Layer 4 of a small transformer language model trained on English Wikipedia (14 layers, counted from 0, width 96).
A neuron's activation on a vector x is GELU(weights . x + bias), where the dot is the dot product.

Input weights of the MLP neurons that the questions are about. A number n stands for n times 0.0047.
n12 (bias -0.105): -5 62 -18 35 17 -42 -16 -2 -3 15 -4 -5 -54 -34 -11 0 -17 12 4 62 -22 -5 -12 -21 -40 -35 -8 6 17 -11 36 -43 5 -12 25 79 40 -8 53 -37 16 6 -34 13 11 -62 16 38 -28 5 15 23 26 -32 0 -19 -17 23 24 -14 -35 14 6 20 -46 -15 31 15 -54 -48 6 -27 -35 -23 21 30 18 -12 12 -17 5 62 -64 31 -10 -31 33 58 -7 -10 30 5 -28 -7 8 -20
n25 (bias -0.099): -13 39 4 23 47 30 -22 -29 -32 -45 -31 34 9 1 14 15 2 -45 -1 -39 -23 -8 27 -29 17 -46 12 -9 -29 33 22 -13 4 43 57 -38 45 -28 80 2 35 -5 2 -37 0 -11 -34 21 -14 50 18 -10 7 -23 -4 2 22 -22 -24 -44 24 -22 -24 9 28 -40 26 10 22 -27 -48 35 5 -35 18 19 21 6 -47 -43 20 -12 -2 -18 39 -43 14 13 32 -5 5 -14 -1 -29 64 19
n46 (bias -0.096): 40 -10 33 55 28 -36 33 -26 -50 -34 -10 37 47 4 45 61 -18 -18 11 -1 -20 -24 44 -36 -5 -26 -5 -17 33 -4 49 -7 -13 44 34 -18 15 30 21 -26 6 -31 5 -18 -10 -11 -17 -45 -7 -28 34 -63 -30 3 16 28 -7 -40 -25 -23 24 3 -51 -30 -18 -40 8 59 -13 34 -22 -4 10 -34 8 24 24 44 -25 -11 18 -25 -12 -23 14 -34 16 12 16 -7 7 25 11 -56 40 23
n104 (bias -0.017): -17 12 -26 12 16 -4 9 9 -24 -24 -16 -15 -10 46 -24 -13 -2 -24 27 -9 6 21 13 -18 6 39 11 -20 -10 42 3 -7 71 39 62 2 12 -25 -11 -44 48 -13 -18 27 5 -45 -30 -35 -23 44 -6 22 -30 -1 -35 11 -8 2 -19 -17 -23 -9 9 26 13 22 4 -28 52 -27 22 10 0 -13 13 1 20 -13 -35 -12 33 7 -15 6 42 -25 12 32 -15 15 -3 -57 -35 -11 9 -18
n111 (bias -0.075): 14 31 -16 35 10 52 0 -13 31 -9 -13 15 -47 10 49 2 -2 21 29 35 -21 -15 25 35 9 -20 -29 13 45 23 -29 -49 -1 -21 27 32 16 4 3 -2 -11 17 -16 -29 17 -38 -31 -21 -29 23 10 44 1 -79 -39 10 -2 -20 -4 -35 -48 7 -13 -12 15 -7 43 -20 38 29 48 -34 30 -1 -28 17 26 3 3 -1 4 49 -19 33 -15 -4 -67 9 -21 -19 -10 12 -23 -31 5 -70
n112 (bias -0.039): 13 26 16 7 1 3 -16 36 -14 28 -15 -26 13 -3 50 -10 -16 -27 1 -6 -28 25 27 -4 -52 -37 0 -3 -39 -16 -10 12 17 17 -15 30 30 -21 11 2 6 24 47 18 25 14 -37 0 -24 6 -27 -3 -28 -53 18 3 -2 5 -15 -25 7 21 -25 11 -32 -25 1 16 15 35 2 -23 18 2 8 18 -16 21 3 -1 27 -25 -21 28 35 -43 2 13 -5 -13 15 17 -52 -17 34 3
n135 (bias -0.051): 21 -13 14 10 16 5 -30 0 -10 25 -6 -22 -17 28 -10 13 -61 -24 -45 29 -46 57 12 8 34 44 31 24 -15 -7 20 -29 2 16 -22 -32 -13 7 13 -26 7 1 10 -17 37 -22 69 -14 -38 5 42 -24 14 -9 -22 -20 31 2 -19 8 30 -27 -39 10 14 -50 -33 2 24 -14 17 -12 -9 -2 -3 30 45 -5 -3 -38 27 0 -8 -12 -22 20 21 36 -50 32 -7 48 -11 -32 8 8
n164 (bias -0.056): 10 -80 8 32 28 -35 35 -9 -20 6 -9 41 37 12 0 8 0 -42 36 27 5 -7 -19 32 -29 -23 3 -8 0 -3 26 -26 19 17 13 51 57 -6 5 32 -22 -17 20 -34 -10 -24 -23 -35 -17 -7 4 10 11 -13 26 38 -49 -44 -13 22 -3 60 16 15 -12 26 36 3 5 42 0 -42 -26 -62 42 20 -23 0 3 2 10 32 -21 -24 -13 6 22 -37 -2 -41 -1 -44 1 0 6 -8
n171 (bias -0.086): 28 25 -3 -9 -2 9 24 -3 -20 -18 -10 -2 32 33 19 -58 -1 -45 19 16 -53 9 8 -7 -34 -13 28 0 -50 18 16 48 57 -16 0 -27 58 9 -42 -36 42 19 -11 -12 56 -16 -47 -16 -45 46 37 27 41 -14 15 9 -22 2 -16 -18 15 -16 -58 28 -2 -27 -10 -16 9 4 34 -20 -14 -21 -13 10 0 1 -60 -21 43 -11 27 -1 74 17 3 42 -2 -27 27 -23 -45 23 14 -38
n173 (bias -0.068): 31 22 -37 11 14 28 0 -23 -26 -36 -26 34 29 -6 50 16 -12 12 -4 10 -18 24 31 20 -4 0 -21 -4 10 53 49 2 -33 -18 12 -36 -11 21 7 -34 -32 -73 30 21 -12 -26 4 22 -16 13 37 29 -8 -50 -13 -51 -22 12 62 -16 13 26 -6 17 15 -56 47 20 -43 -43 -57 -34 -52 12 -28 29 8 27 14 -36 26 -9 26 -14 22 -16 1 44 -6 -42 21 36 -20 -2 16 17
n174 (bias -0.093): 52 -6 3 38 34 47 21 4 -45 23 -31 1 11 37 21 14 -16 21 -11 -3 -24 -21 32 -11 22 7 -5 -13 15 41 -7 -5 23 -4 56 -48 9 32 37 -8 -12 -50 -19 -8 -8 -10 -32 -8 -25 35 -15 -12 13 -55 -40 5 23 -24 17 -31 -20 25 18 -33 16 -9 -10 -22 4 13 -56 -27 -5 14 -12 20 17 4 4 -26 15 8 1 8 11 -52 -13 14 -9 -16 6 11 -1 -32 7 41
n190 (bias -0.112): -28 40 -1 -1 -3 -38 42 3 -13 -22 -21 15 5 19 9 8 6 17 -16 -21 9 -26 33 38 70 4 18 4 62 9 -2 -28 -38 76 21 -50 -41 -1 14 -20 -31 -12 18 -8 59 -9 -42 -19 -1 53 -10 12 -15 -1 11 10 -33 -11 -20 -33 -43 -18 10 -14 19 33 24 -9 -26 -16 -22 -39 15 -15 2 12 -20 17 -16 -5 13 14 52 27 -23 -55 -12 2 -41 54 16 9 5 -14 -2 -39
n191 (bias -0.060): 36 -1 44 13 -40 22 24 -23 -33 3 15 -24 -15 32 -1 -2 -48 -38 2 19 -24 39 3 -24 11 32 50 19 -5 -29 1 51 31 -20 -6 17 -30 24 -2 -53 52 -21 -20 3 15 -17 30 -13 -29 42 20 6 7 48 37 13 -60 -18 -25 13 4 9 -1 18 1 -34 -24 -41 -36 -27 30 37 -4 -15 -23 11 -8 23 -37 -30 31 25 -9 -2 -39 -15 9 23 5 -26 17 33 3 3 4 14
n193 (bias -0.004): 19 -1 18 6 -4 -41 18 14 -19 46 3 3 16 19 -21 -57 -30 -5 25 -24 -17 26 2 -31 -9 10 4 7 -11 -6 -12 28 18 26 23 5 -20 -37 -28 -21 10 30 -5 -21 19 -4 -17 -10 12 33 -2 17 -26 -25 15 3 -2 26 -10 -36 -10 -32 -32 7 -7 -10 -17 -22 49 27 1 -26 14 -21 -21 -2 -1 4 -13 5 37 -15 16 4 29 -33 10 31 -1 -5 34 -4 -40 4 20 -35
n239 (bias -0.075): 40 16 -34 -6 -28 18 27 11 6 -2 -22 11 -3 11 -3 -14 -24 28 26 -7 -18 3 -14 12 29 8 -30 -3 -1 -13 -14 -16 66 16 22 11 -11 42 -8 -31 45 -7 7 -3 39 -13 5 -23 -15 -1 -2 12 19 -5 1 0 -1 -46 -12 -50 -46 33 1 12 4 5 9 -12 -43 8 32 16 -19 0 -3 17 13 20 -30 -16 9 -17 -17 41 4 42 3 23 -43 10 -15 -31 -33 -51 45 14
n242 (bias -0.060): 34 5 13 6 18 2 -20 -17 -41 -38 -17 -4 4 -11 60 17 -24 9 13 47 -14 57 43 -9 -1 30 -33 -33 -32 7 -20 -28 -1 -1 11 -86 -28 13 -3 -4 25 2 27 44 2 -7 35 7 -23 -15 38 36 -42 -17 -20 -51 2 23 16 -41 9 2 -41 6 2 -42 -1 28 -9 38 -24 -3 14 19 1 18 28 12 -9 -26 16 -21 65 -9 -6 1 61 34 -33 -10 19 15 -62 -21 -5 47
n252 (bias -0.050): 32 -21 46 -11 -30 -26 8 -20 -15 26 -31 40 50 27 12 44 -20 -45 41 12 7 -25 39 -18 4 -23 -6 -18 -30 -27 42 21 40 12 22 -3 69 -37 -15 7 12 55 9 -18 -8 9 -42 -49 -8 37 -11 13 -13 -5 8 54 1 -35 -46 -4 -22 -23 -15 2 2 -26 0 -11 25 51 -22 -48 11 -35 6 -10 44 23 -36 18 -1 26 -10 17 -36 -11 32 0 5 17 7 -2 -8 -32 -14 6
n253 (bias -0.024): 15 20 39 25 33 36 -13 7 -12 20 -8 -18 -48 28 39 10 -22 4 -13 7 -20 19 -30 29 19 -52 -19 2 3 -16 -18 -4 -23 10 2 20 15 25 -7 16 -19 7 -4 -33 32 47 5 15 -18 20 16 -3 -31 16 -3 17 -17 -37 -3 -8 4 -31 -17 -12 -44 -45 -22 -39 -17 37 -5 -26 46 -1 -26 19 13 25 16 -2 -11 7 9 19 -13 -15 -18 -1 -28 11 13 22 18 16 4 -14
n263 (bias -0.025): -9 68 -57 37 14 12 -7 -5 -20 -48 19 26 19 21 13 30 8 41 -5 38 -33 -29 20 -28 22 -2 1 -13 -2 40 14 -28 -38 -9 36 8 -43 -14 8 -11 25 -58 -20 15 -31 -47 -19 13 -4 -33 71 45 -16 22 29 -14 -14 2 27 -11 -20 -15 5 36 -6 -6 4 37 -23 -9 -17 -15 0 -25 -26 7 9 -36 41 -28 1 21 15 -14 -17 6 4 23 -8 -52 20 -24 -47 -21 -23 12
n272 (bias -0.050): 26 3 -18 35 -1 16 -2 12 4 -3 -12 6 -13 25 43 43 -41 42 7 63 -9 -3 14 -6 31 -22 -25 -15 11 -16 -25 -42 26 -14 7 24 12 2 28 -22 -44 26 -61 -13 37 19 -34 -15 -43 12 -15 -5 0 -54 15 -19 1 -6 9 -25 -21 18 -37 -27 3 -5 6 19 13 37 40 -67 17 3 -25 8 32 5 12 -31 16 9 -16 19 -9 9 30 -23 15 -27 36 -19 -42 26 -32 35
n281 (bias 0.028): 19 42 27 -4 23 -36 6 15 -3 38 -9 10 -4 20 -8 -10 -12 1 -4 9 -25 22 -41 -50 10 -17 -30 10 3 29 -22 13 -26 5 -4 -1 43 25 -13 12 -3 5 1 -44 -18 1 -14 3 -4 15 19 2 -29 18 -19 -4 -46 -32 5 -12 4 -32 17 -21 -3 -13 -4 -16 24 16 21 -38 -2 -37 -1 28 24 18 22 34 12 -7 -1 21 19 -17 -19 21 -2 -14 10 -28 -9 22 7 8
n298 (bias -0.126): -16 13 11 3 -59 29 87 -37 -36 -22 -22 47 -8 -33 2 44 -52 -39 43 12 13 -3 8 17 4 9 71 25 38 -94 29 7 27 -58 -9 21 53 36 8 -42 50 23 5 16 19 -25 -5 -13 -38 4 -18 -3 -4 -34 48 31 -15 -35 -46 12 -28 19 -44 -9 78 -4 -1 -14 1 19 38 21 6 -15 53 34 9 14 -51 -22 34 9 -30 5 -18 -23 47 -2 -38 -5 6 -26 -11 -13 -20 15
n300 (bias -0.062): 12 -47 42 -11 -15 -72 21 -21 -9 2 -12 50 -33 -20 36 6 0 -1 9 23 12 4 27 -16 -4 -40 21 11 -38 -48 16 -5 41 36 13 19 62 29 -33 10 -33 53 -16 -1 -6 28 -20 -23 -27 30 31 -3 14 64 22 25 -64 -14 -64 8 13 -45 15 -18 -31 -16 16 -9 32 25 14 -22 10 -62 2 25 -6 13 -70 -16 29 42 45 14 -38 -34 11 1 -24 -34 41 59 9 26 31 -48
n323 (bias -0.031): -1 -18 -4 27 25 -10 45 -11 -15 -12 -23 27 52 33 -37 -15 -19 -43 -13 30 -26 0 -5 45 29 0 4 -13 54 30 25 -20 -16 69 0 -22 -32 7 -12 12 20 -62 2 13 -9 -26 -3 -36 7 51 48 1 -20 6 24 17 -54 -31 -2 -3 -3 -19 8 -6 41 -20 7 -16 -39 -6 -11 -11 15 -11 3 -7 23 40 -19 19 17 26 43 -15 -9 -21 0 11 -33 11 -18 -18 9 -25 9 -4
n337 (bias -0.052): -7 9 -20 -8 -6 42 45 -24 -4 8 -4 -1 -8 7 13 23 -34 -20 34 26 8 15 -31 2 24 17 66 29 35 -30 -43 -14 17 -26 20 30 35 -15 16 -44 10 -1 42 -31 3 -37 44 14 -31 2 6 3 -6 -43 -2 24 -6 -44 31 -17 -19 41 -36 3 20 -25 1 -57 7 20 14 17 -18 -5 -21 5 -2 46 -13 -26 2 22 -30 -2 1 -5 23 22 -35 56 -19 -34 17 -3 16 -4
n369 (bias -0.088): 43 -32 1 15 4 36 25 -16 -27 -34 7 40 -13 -2 80 24 -28 0 -16 11 3 32 0 15 40 -3 26 32 -49 -6 20 -18 6 -4 37 39 11 -35 37 -63 15 49 -6 -23 15 -13 40 -2 -41 -19 53 9 9 -28 9 -19 16 -6 3 -7 -2 -34 -33 -27 -18 -16 27 30 32 -26 -28 0 9 -39 14 9 17 -51 -4 -74 31 4 -37 -26 -15 5 42 32 -50 -16 29 54 -61 -10 5 -12
n379 (bias -0.038): -4 13 -24 0 25 25 -6 3 11 25 -13 -14 41 13 -26 19 -21 6 1 10 -36 10 -54 16 -3 32 -13 -34 12 -16 -20 -19 21 2 -8 10 -3 9 -16 -22 13 39 2 3 33 -40 10 -10 -18 30 -31 31 46 -10 12 -12 -20 15 45 -13 8 40 13 1 -7 -10 -5 -15 -19 -15 22 -68 -31 -9 -5 16 15 15 -23 -25 31 -14 20 -11 33 -16 -31 0 -23 45 28 1 -14 19 -24 11

Each question shows a token from some text and the vector x that enters the MLP there. A number n stands for n times 0.041.

"s": -19 -9 -10 2 1 10 -12 3 19 -4 65 0 2 11 13 4 6 13 -9 16 11 24 -11 -19 16 -9 -1 -13 -16 15 -26 -9 16 6 -7 10 -11 -10 4 0 -11 15 -19 19 -10 14 -2 -5 19 -15 -6 -26 -28 8 -17 -16 -11 3 25 18 14 25 -27 23 -41 2 3 29 -1 -14 21 0 1 -3 -28 -31 -2 18 6 16 3 -16 -11 -23 33 17 -8 -19 30 -7 -29 3 10 12 -21 5
The two highest activations, in order: n272, n263

"ww": -5 -42 0 -55 5 4 -18 -10 41 -10 8 -18 -11 6 -9 -21 57 -8 -26 -32 33 -17 -4 65 14 12 12 -11 -6 3 -13 -14 -16 -9 19 -5 -20 13 -12 8 -27 -8 -2 24 -6 6 -2 25 61 -2 -7 -13 2 7 20 5 7 19 -4 7 -11 -2 -5 10 17 15 5 -12 -16 3 -8 12 23 -8 22 -60 10 7 5 9 -31 12 6 -3 13 -6 -14 -29 34 -14 -1 -8 9 4 13 -2
Which of these neurons fires most? n190

".": -44 -2 10 -34 -13 -2 26 58 13 -16 35 -24 -15 12 9 21 -9 -1 -17 15 52 21 -47 12 13 -7 2 -1 -12 19 -14 8 -2 22 -16 -7 -3 -21 -7 -3 -32 2 -8 -13 2 18 -13 20 12 -6 -27 -10 -9 12 19 9 10 -21 17 -22 -15 5 -8 16 9 6 3 -15 5 -1 15 23 -21 10 -9 -44 -10 -1 18 31 17 -15 -19 9 19 17 -4 -13 -14 5 4 -25 -7 42 3 -18
Which three neurons fire most, strongest first? n337, n281, n253

" across": -12 5 -5 -57 -11 -6 -29 39 41 14 24 -33 -6 -12 -6 3 28 24 -24 -25 1 -1 1 11 31 28 -3 -11 8 7 -6 -12 -16 -9 -4 -18 -31 -2 6 -14 -9 -12 0 0 -12 -4 7 28 6 0 -17 2 9 -14 2 -33 -20 19 24 5 14 7 9 -17 13 33 -27 10 4 -15 -21 -10 17 47 -14 -32 -6 -28 27 -6 -17 -11 18 21 0 -12 -1 1 17 10 26 7 -4 -2 -10 16
The most active neuron and its activation: n190, at about 0.61

"lo": 0 -19 13 -44 -9 -9 26 -22 0 0 35 -10 -4 11 -32 -42 3 -4 0 -31 4 14 -53 16 7 12 3 59 -8 20 2 41 -1 -19 -10 0 -19 4 -5 5 13 -18 -6 -3 -4 9 3 40 28 -3 26 1 5 19 -14 3 6 1 -7 12 19 10 -9 11 19 -4 -19 -17 -5 -12 4 4 -3 -4 14 -19 -24 2 9 28 -15 -18 9 -21 -15 19 -20 5 5 -17 -36 29 15 36 -9 -22
The most active neuron and its activation: n191, at about 1.3

"ent": -29 2 12 -6 -4 -40 -5 4 34 1 46 12 -20 -8 6 -8 13 3 10 25 38 -15 -11 -8 14 -20 -63 -1 5 11 -28 -6 -14 6 12 -4 -3 -4 -25 33 -36 0 -1 -5 -12 18 4 6 8 5 11 -11 -4 11 9 -23 4 13 7 -7 12 -3 -15 1 -16 26 -9 32 -8 -3 -7 23 0 -2 -7 -13 20 -31 12 56 -38 19 14 6 -5 17 2 -38 14 -12 -14 50 2 2 -12 -14
The two highest activations, in order: n300, n281

" past": -15 -3 2 -40 -16 -33 14 -6 36 17 20 -16 2 -17 9 -10 17 9 0 -8 8 -7 7 -1 24 32 -23 7 0 3 -6 -12 -23 -3 -32 -12 -23 5 -12 3 -21 -14 -4 -8 -16 16 -19 15 75 7 -2 -14 8 -3 -11 -24 0 6 11 11 11 -24 17 -4 10 9 -21 29 -9 -8 -12 -4 5 40 4 -20 -15 20 25 47 17 -54 27 8 -42 -7 4 2 22 -7 -6 16 8 6 12 23
The most active neuron and its activation: n190, at about 0.44

" in": 8 -20 -2 -41 4 10 -24 64 13 -17 20 18 14 5 3 -2 29 5 -30 -18 24 16 2 0 18 28 -19 -29 -7 15 4 0 -1 1 -6 2 -13 -24 -10 -7 -7 -13 3 -1 -10 -7 3 27 6 -7 -16 5 1 10 20 -24 -12 -6 10 -15 -2 3 -7 -38 9 42 -27 25 15 -10 8 14 10 33 6 -45 -2 -29 30 30 3 -28 24 5 -15 1 -9 -36 -23 10 34 -9 -23 -2 -3 6
Which three neurons fire most, strongest first? n263, n242, n190

"===": -12 -16 0 -70 -13 -1 5 46 7 -17 8 19 -8 17 21 -18 22 7 -1 -25 15 -3 16 -1 -9 4 7 14 -27 23 16 15 -3 0 -10 2 -8 -12 -24 -9 -17 15 9 8 4 1 -26 -26 9 -19 -54 16 -2 -4 -8 -12 30 4 -12 -10 -16 17 15 20 -18 63 5 11 33 3 -14 2 1 15 5 -39 0 16 17 38 -11 15 18 12 11 21 -22 -33 -17 6 -23 8 -2 2 -17 -24
The two highest activations, in order: n190, n104

" ret": -45 16 -20 -18 6 10 -11 -3 -4 2 4 -22 -27 -15 -4 -19 11 -4 -2 -12 0 -16 -1 -1 19 -13 -17 14 -10 43 -1 -1 -27 -10 11 -34 5 -6 -1 17 14 10 5 -42 -12 16 -4 5 57 -8 -14 -11 3 -11 -7 10 41 -11 -8 -5 -21 -4 9 10 22 -2 -6 -9 13 18 29 11 -16 14 18 -16 29 -2 0 23 -35 -33 26 8 45 33 -20 17 24 27 -40 -24 -5 -17 19 9
Which of these neurons fires most? n25

"ated": -34 23 -6 14 -12 14 -19 43 4 7 25 -43 -47 7 -15 -2 25 14 -14 10 20 3 -9 -10 25 -1 -45 9 6 1 -27 -4 -9 4 16 8 -27 -9 7 22 -13 28 -10 -8 -10 12 5 -9 9 2 5 6 12 -23 2 -9 22 11 30 11 -34 -4 3 10 -2 29 -22 -24 -20 3 11 22 0 7 -21 -27 14 -19 38 -20 -29 0 9 21 6 -21 -18 17 7 -13 6 31 -7 -1 -25 13
The most active neuron and its activation: n111, at about 1.1

"Ar": -22 -46 -17 -48 -5 10 14 -23 -2 1 26 21 22 5 -39 16 9 7 -1 -3 18 -15 -10 2 0 6 7 30 43 -24 7 1 -7 -9 -16 -29 -12 -13 13 3 -23 23 19 3 -2 -7 9 -16 29 -22 -4 -17 -7 7 -9 -6 55 13 -4 -6 20 26 2 6 2 34 5 3 -6 9 -7 25 12 -1 -1 -50 -17 5 4 18 -23 -1 9 -28 -19 16 -7 -46 25 17 -10 -6 29 11 -16 -4
Which of these neurons fires most? n337

" their": -15 1 17 -15 -3 -18 1 40 19 37 28 -11 2 -10 -4 -2 10 -15 -20 -21 1 -30 -3 -20 19 20 -8 5 -9 19 15 -8 12 0 -1 -22 7 6 -13 -7 -2 -14 -23 -19 0 -2 -29 -17 43 13 -11 -15 -9 10 -27 -2 25 -6 -9 30 21 12 -12 -24 33 16 -39 5 4 11 -7 -1 -11 31 -6 -41 1 -38 -20 17 -20 2 -11 28 3 2 -10 28 50 -11 -6 8 25 9 -8 13
Which three neurons fire most, strongest first? n174, n281, n252

"\n": 14 -9 0 -57 -2 -21 -2 70 11 5 13 11 14 9 -11 -13 1 -7 -20 9 3 6 -22 27 -2 1 -26 11 -7 5 6 5 15 8 -14 -4 9 -23 -19 -3 5 -4 8 1 14 7 6 6 37 0 -8 15 -10 4 -13 -7 22 2 12 2 -25 -1 -12 20 -7 -15 15 18 2 32 -15 -7 -9 7 21 -85 7 10 11 22 -17 17 2 7 13 29 -9 -19 -31 -11 -35 -22 -15 -13 -6 15
Which of these neurons fires most? n239

"es": 8 10 24 -3 6 4 -9 16 31 3 57 10 13 8 -12 -5 2 13 -6 10 -1 22 -36 -4 -14 -18 -9 1 -33 15 -10 10 -2 -16 -5 5 4 -13 4 -28 -6 -4 -30 15 -17 21 8 -12 2 -18 -10 -14 -14 0 -1 -16 -23 4 40 27 27 19 -1 23 -43 6 -15 3 -13 7 -10 6 -6 8 -12 -40 -3 -3 32 13 -2 -12 1 -13 22 -1 -5 -27 7 -4 -11 23 28 5 -22 -4
Which three neurons fire most, strongest first? n253, n281, n379

"br": -18 -22 2 -41 -9 7 11 -17 6 15 30 -18 -32 12 1 -6 -11 -21 2 -48 27 2 -42 -11 27 10 -7 36 13 -23 -7 18 32 -20 5 -19 5 13 8 19 26 11 7 -20 -5 4 31 5 19 4 2 -14 -7 20 -15 -6 49 -17 -15 10 -2 27 -11 3 22 17 -12 -20 -4 2 17 37 -5 -9 28 -4 -9 -24 -5 27 -36 -11 2 -11 6 13 9 -31 6 1 -39 -20 1 13 -32 3
The two highest activations, in order: n298, n337

"ories": -4 13 -10 5 0 3 -1 19 67 10 50 -12 -13 -15 -1 -11 20 21 17 1 12 12 -11 -15 -18 -13 0 2 -15 10 -4 14 -7 -26 -5 19 10 -23 -9 -1 -37 -1 -18 17 1 -9 -16 -20 14 5 1 1 -10 -13 -2 -15 -4 1 20 30 8 2 5 10 -21 10 -17 5 -2 22 -2 7 9 27 -14 -47 -30 22 2 5 2 1 -4 12 5 1 -10 -28 40 -38 -10 5 16 5 -30 -2
The most active neuron and its activation: n272, at about 0.32

" on": 8 -21 -1 -26 -14 -5 -17 56 -11 6 19 -10 14 15 4 -12 28 12 -12 -5 14 14 -6 -17 18 40 -7 -6 3 0 0 10 13 1 -14 -20 -11 -16 -7 10 -29 -35 -4 -19 -14 13 -2 31 -1 -8 -9 -31 11 13 -28 -17 -18 -7 10 18 -2 20 5 -39 -7 41 -4 16 -12 1 -5 -9 4 24 -10 -16 -23 31 37 0 -31 -37 3 7 -32 21 -18 17 11 7 34 26 3 13 -2 25
The two highest activations, in order: n174, n281

" In": 19 1 1 -43 -3 28 -22 0 28 -23 17 17 24 -6 -28 1 20 9 -2 -10 37 0 30 9 1 15 -24 -12 19 8 1 5 -9 -10 -13 -15 -22 -24 -15 -23 3 -8 -4 -16 9 -29 13 19 -5 -28 -23 -11 13 -11 -14 -10 -5 15 32 -1 8 10 -5 -8 9 16 -9 42 6 9 13 6 -6 45 -2 -40 6 -34 26 0 7 -45 16 -8 24 36 -3 -39 -17 29 21 5 -12 -35 -7 -4
Which three neurons fire most, strongest first? n242, n379, n173

" un": -1 -20 8 -17 9 -15 -39 -20 25 4 13 9 -3 3 -9 9 23 -11 19 -16 28 -9 24 11 -10 3 -14 -20 17 -18 13 10 -20 -4 -44 -9 32 -11 -23 1 -37 35 19 -6 -1 -10 -5 4 14 -6 -48 -1 -7 0 7 19 5 -3 13 38 -22 14 12 -1 -6 16 19 -10 -14 15 13 0 -13 6 2 -55 10 25 23 66 -31 -4 -6 -5 -6 -3 -15 -36 26 27 -21 2 8 -8 11 10
The two highest activations, in order: n252, n164

" but": 12 2 -7 -28 4 25 2 38 9 13 38 -21 2 2 -25 -18 7 13 -2 -15 -9 8 -12 1 -12 -3 9 15 -25 18 9 40 6 -16 4 -15 35 5 2 -7 12 12 7 -17 -4 13 -4 2 38 -5 -37 7 -3 4 2 -8 18 -6 -6 4 -6 6 8 11 -1 -11 -22 -32 -3 -6 1 25 -29 18 -18 -56 -18 18 -7 -11 -14 -46 -14 -1 21 12 -6 -25 5 28 8 -28 -12 -3 25 1
Which three neurons fire most, strongest first? n171, n239, n193

" ===": 0 -15 -10 -65 -15 8 7 17 42 -6 5 18 15 8 -9 -9 20 9 2 -8 40 -17 -2 33 -21 -5 12 2 -27 23 1 -5 -9 -1 -34 23 8 -20 -38 -4 -22 20 13 15 -12 14 -35 -11 17 -30 -42 16 1 -8 -4 5 9 -14 8 4 -1 34 6 24 -3 37 8 9 44 7 -23 0 -3 10 -3 -32 7 19 27 17 -25 12 4 7 -2 21 -12 -26 -22 1 -28 9 6 18 -6 -26
Which of these neurons fires most? n164

" album": -6 -28 -23 -52 -31 -3 -8 -6 53 18 21 11 5 -7 4 6 32 10 0 4 21 -17 19 3 4 12 -15 11 -26 0 -15 21 2 -12 -30 21 -9 -11 -12 31 -17 21 5 16 -12 18 -28 8 24 1 -27 19 12 15 10 12 7 12 -10 4 -14 -11 17 17 -9 22 -1 -6 -9 12 17 7 -5 9 -7 -44 -32 33 -18 15 -18 -33 11 15 -29 0 -15 -22 1 -9 30 21 -11 11 10 -6
Which of these neurons fires most? n300

"th": -33 -3 -13 -56 0 -11 -18 -4 29 13 47 -13 29 4 -41 1 7 4 5 -10 14 -17 -7 -15 12 7 -24 -6 35 -4 -31 -13 24 5 -22 12 -32 -11 -6 7 -2 11 -1 -20 -12 3 9 8 52 18 -12 2 -17 19 10 -14 -10 26 3 -5 26 -6 -2 21 2 -1 0 14 21 -8 7 16 2 -2 -3 1 -7 -37 9 57 -34 -31 7 -22 20 6 -5 -37 28 21 -17 -20 -11 7 12 5
Which of these neurons fires most? n193

" to": -30 0 -2 -37 7 16 -26 42 -3 -12 20 -23 -20 -4 11 -38 9 16 -35 23 10 6 -8 -24 22 4 5 -1 -11 12 7 27 -2 -2 8 16 -27 -9 -4 -21 1 -12 -14 -10 -5 10 1 4 54 -12 -29 -6 -9 25 -3 -16 13 6 -13 5 -13 -9 -2 -19 2 4 -33 10 24 -24 31 29 1 9 0 -39 30 5 13 -9 -29 -4 -20 12 -1 31 -25 33 6 25 20 29 -6 17 6 4
The most active neuron and its activation: n135, at about 0.27

"act": -34 20 -8 -7 -1 6 -29 -17 -3 5 33 -7 -10 17 -24 -4 10 5 37 10 6 -8 -14 -10 -11 2 -58 23 34 7 2 -31 -1 10 6 10 -23 -46 -3 17 -15 18 -7 1 -11 15 1 17 4 -23 14 5 3 -27 -18 -25 15 13 9 5 9 3 -4 6 17 1 -9 -8 3 26 18 11 15 29 -20 -27 15 -8 45 39 -38 -27 4 -2 6 14 -17 -8 18 3 -7 16 -23 0 -5 -7
Which three neurons fire most, strongest first? n111, n263, n272

" w": -8 -9 1 -35 5 25 -25 8 26 -20 31 -14 -47 -4 6 -9 27 4 -4 -12 4 3 -15 13 31 -3 -9 -6 -50 0 -4 1 1 9 -16 8 -14 17 -7 0 31 21 9 -4 -12 -6 -7 17 17 15 -28 8 -4 14 -5 -5 -8 -17 4 22 4 7 13 9 21 29 -1 32 -16 -13 14 12 -22 10 13 -29 1 -26 3 -19 -8 -21 38 0 4 -16 8 -19 13 -5 -30 -51 -2 -23 21 39
Which three neurons fire most, strongest first? n239, n104, n25

" gen": 16 -15 -14 -32 6 10 -20 -21 56 3 12 14 3 -12 -41 -14 38 -14 -10 0 15 -37 4 16 3 6 0 -4 -19 29 1 -17 -34 2 -15 3 -3 -18 -9 15 -21 -23 4 -1 -14 18 -27 46 27 -14 22 -6 1 2 12 11 6 -20 9 7 19 0 1 10 19 -19 -2 6 -18 19 4 20 -4 21 1 -41 23 -19 10 47 -33 -13 19 -7 -34 4 -6 -3 13 12 -16 -15 15 32 37 -14
The most active neuron and its activation: n323, at about 0.45

" would": -16 13 1 -36 3 19 -19 18 -9 -4 5 -56 -54 -16 21 -9 -7 13 -6 17 33 14 19 -15 2 -15 9 18 -41 18 -4 3 2 -6 8 -22 6 7 -4 -31 3 4 -5 -18 -3 16 0 -5 71 -26 -25 -3 8 11 -14 11 22 12 12 -1 -12 -28 0 -13 3 -24 -14 -4 21 7 34 6 -9 27 7 -38 20 18 -7 -9 -19 -34 -10 25 11 50 -5 25 15 -4 -3 28 16 -1 10 -4
Which three neurons fire most, strongest first? n135, n253, n242

" d": 16 -24 -4 -9 7 -22 -44 -9 13 -1 38 -16 -19 1 9 8 6 -9 9 22 20 11 24 -16 14 7 -20 -27 -33 10 3 6 -9 17 -24 8 -24 14 -18 17 -11 39 6 6 -9 1 9 6 0 9 12 -32 -19 7 -11 -10 -8 -14 25 0 0 5 17 0 -5 11 13 19 -17 10 2 8 -18 12 17 -37 16 2 32 46 -5 -28 21 -21 -23 -18 8 -24 14 12 -31 -30 -2 -16 36 20
Which of these neurons fires most? n242